Layer 6 of a small transformer language model trained on English Wikipedia (11 layers, counted from 0, width 128).
Take only the direct path to the model's output, skipping the later layers: a vector added to the residual stream pushes a token's score in proportion to its dot product with that token's output vector.

Output vectors of the tokens that the questions are about. A number n stands for (n - 500) times 0.002.
"e ": 383,462,465,404,707,526,719,505,448,530,768,396,195,542,684,283,330,626,618,540,608,379,388,360,504,467,256,241,267,543,795,759,612,204,571,622,220,475,265,504,649,495,382,627,589,469,567,365,587,399,660,612,423,690,312,491,500,503,552,552,481,653,559,711,842,500,457,364,600,210,623,452,311,654,698,705,454,592,615,458,354,568,350,508,581,487,558,489,488,612,482,312,427,548,623,473,482,422,338,382,191,441,606,496,474,343,496,403,558,786,460,326,580,597,624,440,674,496,500,266,563,280,446,649,450,557,625,656
"rol": 481,386,677,288,439,533,441,608,451,523,693,646,519,376,669,578,248,596,569,380,721,644,560,641,508,412,415,515,825,380,530,652,519,423,673,164,532,344,473,466,423,514,575,586,174,464,555,485,408,472,383,568,504,688,444,324,388,463,817,353,567,660,552,468,297,321,737,687,439,304,671,345,381,449,298,633,527,548,475,504,617,729,562,557,474,461,107,732,553,879,679,321,581,408,578,738,489,545,413,688,290,208,463,621,238,684,842,547,342,242,748,128,252,481,625,544,634,447,509,326,629,643,317,36,354,637,558,591
"ed": 572,513,495,660,650,626,421,551,550,342,610,422,621,723,609,229,560,750,695,576,240,350,479,302,519,470,432,489,494,698,222,344,679,549,457,266,623,417,498,439,576,479,577,472,533,283,475,454,645,416,689,594,462,531,509,292,678,482,546,648,612,305,309,507,361,603,718,544,548,282,456,386,324,294,765,486,475,688,413,318,658,556,368,576,601,454,453,645,714,447,605,404,279,510,470,582,432,595,313,611,277,556,427,391,653,608,490,533,483,549,551,625,343,448,480,697,400,703,525,282,651,291,683,451,425,522,405,399
"year ": 580,195,544,278,480,581,564,518,396,387,777,690,545,548,551,615,488,702,580,174,473,545,384,500,508,404,652,749,560,421,409,600,565,340,693,353,607,52,699,765,529,617,458,348,365,782,578,658,656,387,375,548,473,354,763,621,418,490,603,554,636,523,766,508,442,221,451,387,612,293,508,408,655,570,250,496,190,518,537,293,396,623,438,508,366,163,546,581,290,491,602,686,774,527,623,590,491,453,474,648,563,361,471,532,433,504,564,671,423,465,615,586,674,56,464,488,436,642,367,514,414,575,422,360,418,418,550,433
"Wom": 709,412,378,641,431,275,278,637,569,515,486,810,234,484,621,714,429,498,479,170,868,290,553,664,450,681,433,551,925,511,201,304,589,555,480,614,801,532,591,546,600,605,502,665,325,490,314,520,600,539,600,525,612,321,586,511,447,480,585,835,340,641,376,487,498,385,578,344,574,336,557,348,478,617,426,524,353,448,210,356,306,315,388,539,411,542,620,479,547,317,283,611,292,493,511,534,534,385,541,640,524,330,231,367,462,409,645,588,692,472,543,494,642,429,593,404,616,345,536,937,595,522,571,569,485,395,526,343
"ro": 517,442,668,573,495,420,384,633,537,491,322,490,529,660,446,434,271,690,416,522,452,549,491,421,628,408,555,566,280,663,374,399,530,768,363,568,302,256,425,310,531,474,555,613,536,385,577,329,662,244,553,568,421,593,635,518,502,522,511,284,448,471,218,390,434,424,600,551,398,506,696,644,573,546,522,594,506,269,593,430,781,513,379,519,623,522,410,780,495,594,346,495,761,622,336,755,402,498,417,551,357,635,649,673,276,446,569,597,487,586,554,524,395,453,638,416,426,556,565,208,536,452,272,494,706,502,618,537
"ock": 518,653,575,582,371,639,376,664,469,493,364,516,512,492,441,166,276,615,406,547,466,623,500,893,531,464,418,559,758,376,529,434,520,504,508,450,464,292,432,564,585,480,211,609,642,423,145,415,504,532,492,429,489,543,493,564,533,373,399,521,474,620,333,469,284,591,619,468,551,587,680,213,542,380,574,357,728,562,488,697,456,563,474,379,663,396,500,533,599,562,358,330,427,454,376,668,429,537,504,549,516,552,623,555,592,533,589,653,394,376,650,458,574,504,764,673,516,504,409,735,206,323,533,393,381,636,528,519

Each question shows what one neuron of this layer's MLP adds at an activation of 1. A number n stands for (n - 500) times 0.0016.

n15: 466,500,490,477,588,412,515,479,645,553,450,588,592,498,528,424,524,551,532,534,594,381,507,654,411,593,430,481,489,380,628,473,510,523,717,574,466,537,463,536,493,437,577,521,498,529,362,369,417,522,614,490,531,530,606,453,321,503,587,563,620,488,498,531,515,601,554,610,556,477,363,451,448,533,364,573,664,553,419,432,308,403,530,398,519,391,461,618,493,359,580,531,471,285,512,574,613,490,519,495,349,533,474,558,524,400,493,519,547,442,478,456,379,478,442,619,672,510,615,500,396,451,334,530,505,407,517,469
Which of these tokens does it push down most? "ro"

n443: 553,405,402,427,373,549,484,405,597,345,333,532,424,352,470,454,602,650,408,420,505,497,603,248,552,441,518,605,561,518,564,672,414,566,580,528,572,443,534,560,436,412,533,475,410,592,435,544,463,277,510,346,537,401,505,458,446,532,403,463,379,545,545,434,562,381,470,472,657,495,586,539,547,515,528,463,431,580,505,456,310,518,479,564,566,523,604,622,518,352,514,518,626,466,576,518,503,514,602,495,554,497,461,468,566,511,650,522,525,658,503,515,592,261,541,401,593,662,470,488,623,590,434,495,503,579,451,455
Pushed up most: "year "

n276: 555,577,478,527,377,537,376,530,558,595,455,551,404,474,426,413,447,449,411,456,395,583,534,493,447,552,569,498,522,513,658,490,327,561,566,562,430,563,542,464,509,563,631,443,487,606,467,420,520,600,608,515,561,509,504,516,442,449,516,540,290,491,455,593,485,487,410,519,592,545,406,519,478,552,415,504,412,370,479,383,461,546,442,414,618,569,451,430,520,561,576,442,474,527,530,462,573,428,452,615,589,423,544,456,498,661,509,353,446,469,522,552,523,568,546,439,527,393,483,488,713,570,427,482,349,581,465,515
Pushed up most: "Wom"

n314: 477,467,471,612,445,483,477,654,610,399,509,539,502,527,455,493,466,527,498,487,464,361,528,357,482,517,357,428,502,552,405,477,546,373,535,526,471,603,464,354,471,334,524,471,496,540,529,460,580,484,518,594,446,446,588,326,470,599,430,625,472,614,615,400,598,518,483,483,537,425,481,530,417,383,602,552,551,550,509,533,520,589,562,520,472,294,555,599,628,453,509,382,378,502,513,461,445,507,522,458,393,414,536,551,526,448,588,483,436,496,507,580,441,451,549,581,463,684,616,572,623,500,535,493,446,512,598,602
Which two tokens does it push up most, strongest first? "ed", "e "

n123: 576,613,627,529,471,367,453,364,693,580,433,483,560,385,559,396,493,414,493,520,517,327,522,543,629,468,500,562,436,569,490,564,529,579,579,451,386,502,380,488,432,473,567,473,469,392,490,445,510,530,447,574,470,286,728,454,339,316,541,456,519,572,515,381,411,487,543,503,543,410,590,531,449,617,441,339,585,398,515,685,493,480,604,480,448,457,639,533,538,477,449,651,428,419,457,564,524,519,503,452,383,500,315,434,545,445,598,639,646,579,479,555,508,469,571,529,589,472,510,555,476,671,638,500,446,516,411,411
Which three tokens does it push up most, strongest first? "Wom", "ock", "ro"

n490: 426,451,522,454,647,682,475,464,404,541,440,393,561,600,421,539,593,622,597,443,467,427,367,583,547,431,539,481,452,482,472,381,340,543,451,524,570,529,557,444,507,552,453,403,522,461,571,606,450,487,407,455,551,509,580,574,575,446,417,443,521,476,564,418,537,456,540,541,442,356,635,502,580,450,476,565,392,393,634,452,414,423,505,361,485,500,599,476,420,478,472,504,444,537,533,586,592,544,546,469,397,463,569,540,348,460,426,525,532,535,451,521,537,509,474,655,550,474,468,510,685,582,522,595,533,583,478,592
Pushed up most: "year "

n0: 576,600,390,549,511,449,508,507,472,544,579,527,481,538,494,545,430,458,518,537,544,533,489,472,572,452,496,415,488,483,393,455,541,458,573,533,422,514,584,440,441,486,526,242,536,522,517,581,536,428,463,414,415,491,587,614,373,640,460,590,444,399,429,490,554,509,488,437,561,462,524,567,573,555,622,477,530,475,533,541,533,498,559,531,566,420,467,532,532,517,470,520,471,463,399,531,504,514,472,493,446,550,518,618,500,483,365,573,375,526,456,489,453,547,478,624,419,539,473,420,508,491,552,414,541,472,567,505
Pushed up most: "ro"

n414: 442,401,483,471,544,407,608,326,495,465,568,486,405,365,610,517,550,639,516,486,489,644,412,440,556,627,347,498,567,660,486,458,604,660,565,477,500,505,404,558,441,619,409,526,416,356,483,597,612,436,493,423,470,478,529,377,557,681,420,681,408,561,444,437,452,584,487,618,670,458,410,423,411,477,468,466,408,595,537,547,451,547,517,524,516,540,446,692,462,464,497,593,491,364,474,498,416,452,600,547,595,488,450,514,465,532,505,651,601,505,303,507,510,462,514,475,512,526,425,480,408,438,484,456,455,528,579,542
Which of these tokens does it push down most? "ro"

n136: 481,467,502,410,625,426,479,468,507,430,413,577,613,538,591,513,453,517,552,507,590,489,396,456,662,515,478,647,552,460,485,570,433,500,481,459,436,411,509,617,511,623,407,498,442,467,411,575,555,427,447,580,620,554,464,435,614,633,417,428,475,443,575,531,558,440,606,481,342,432,502,521,525,561,541,527,464,576,522,385,483,535,416,362,365,524,477,491,435,526,458,507,461,527,413,422,400,615,670,463,655,551,477,430,480,450,553,502,370,477,493,500,479,554,357,539,653,584,461,443,680,473,409,457,598,570,518,571
Which two tokens does it push up most, strongest first? "year ", "rol"

n175: 481,577,611,591,492,680,638,613,507,502,560,623,397,474,327,505,549,498,579,470,474,517,566,636,341,401,537,451,596,518,475,509,479,458,554,485,351,321,345,522,467,522,401,511,442,487,576,636,544,548,740,418,620,554,485,585,452,509,492,471,489,604,429,519,505,454,401,647,434,351,410,424,556,575,453,593,551,515,534,445,396,525,370,390,564,588,400,531,492,550,377,693,480,559,475,485,581,585,352,570,568,587,464,493,458,557,483,451,454,493,281,514,527,475,550,448,482,374,567,567,371,492,432,663,424,396,528,529
Which of these tokens does it push down most? "ed"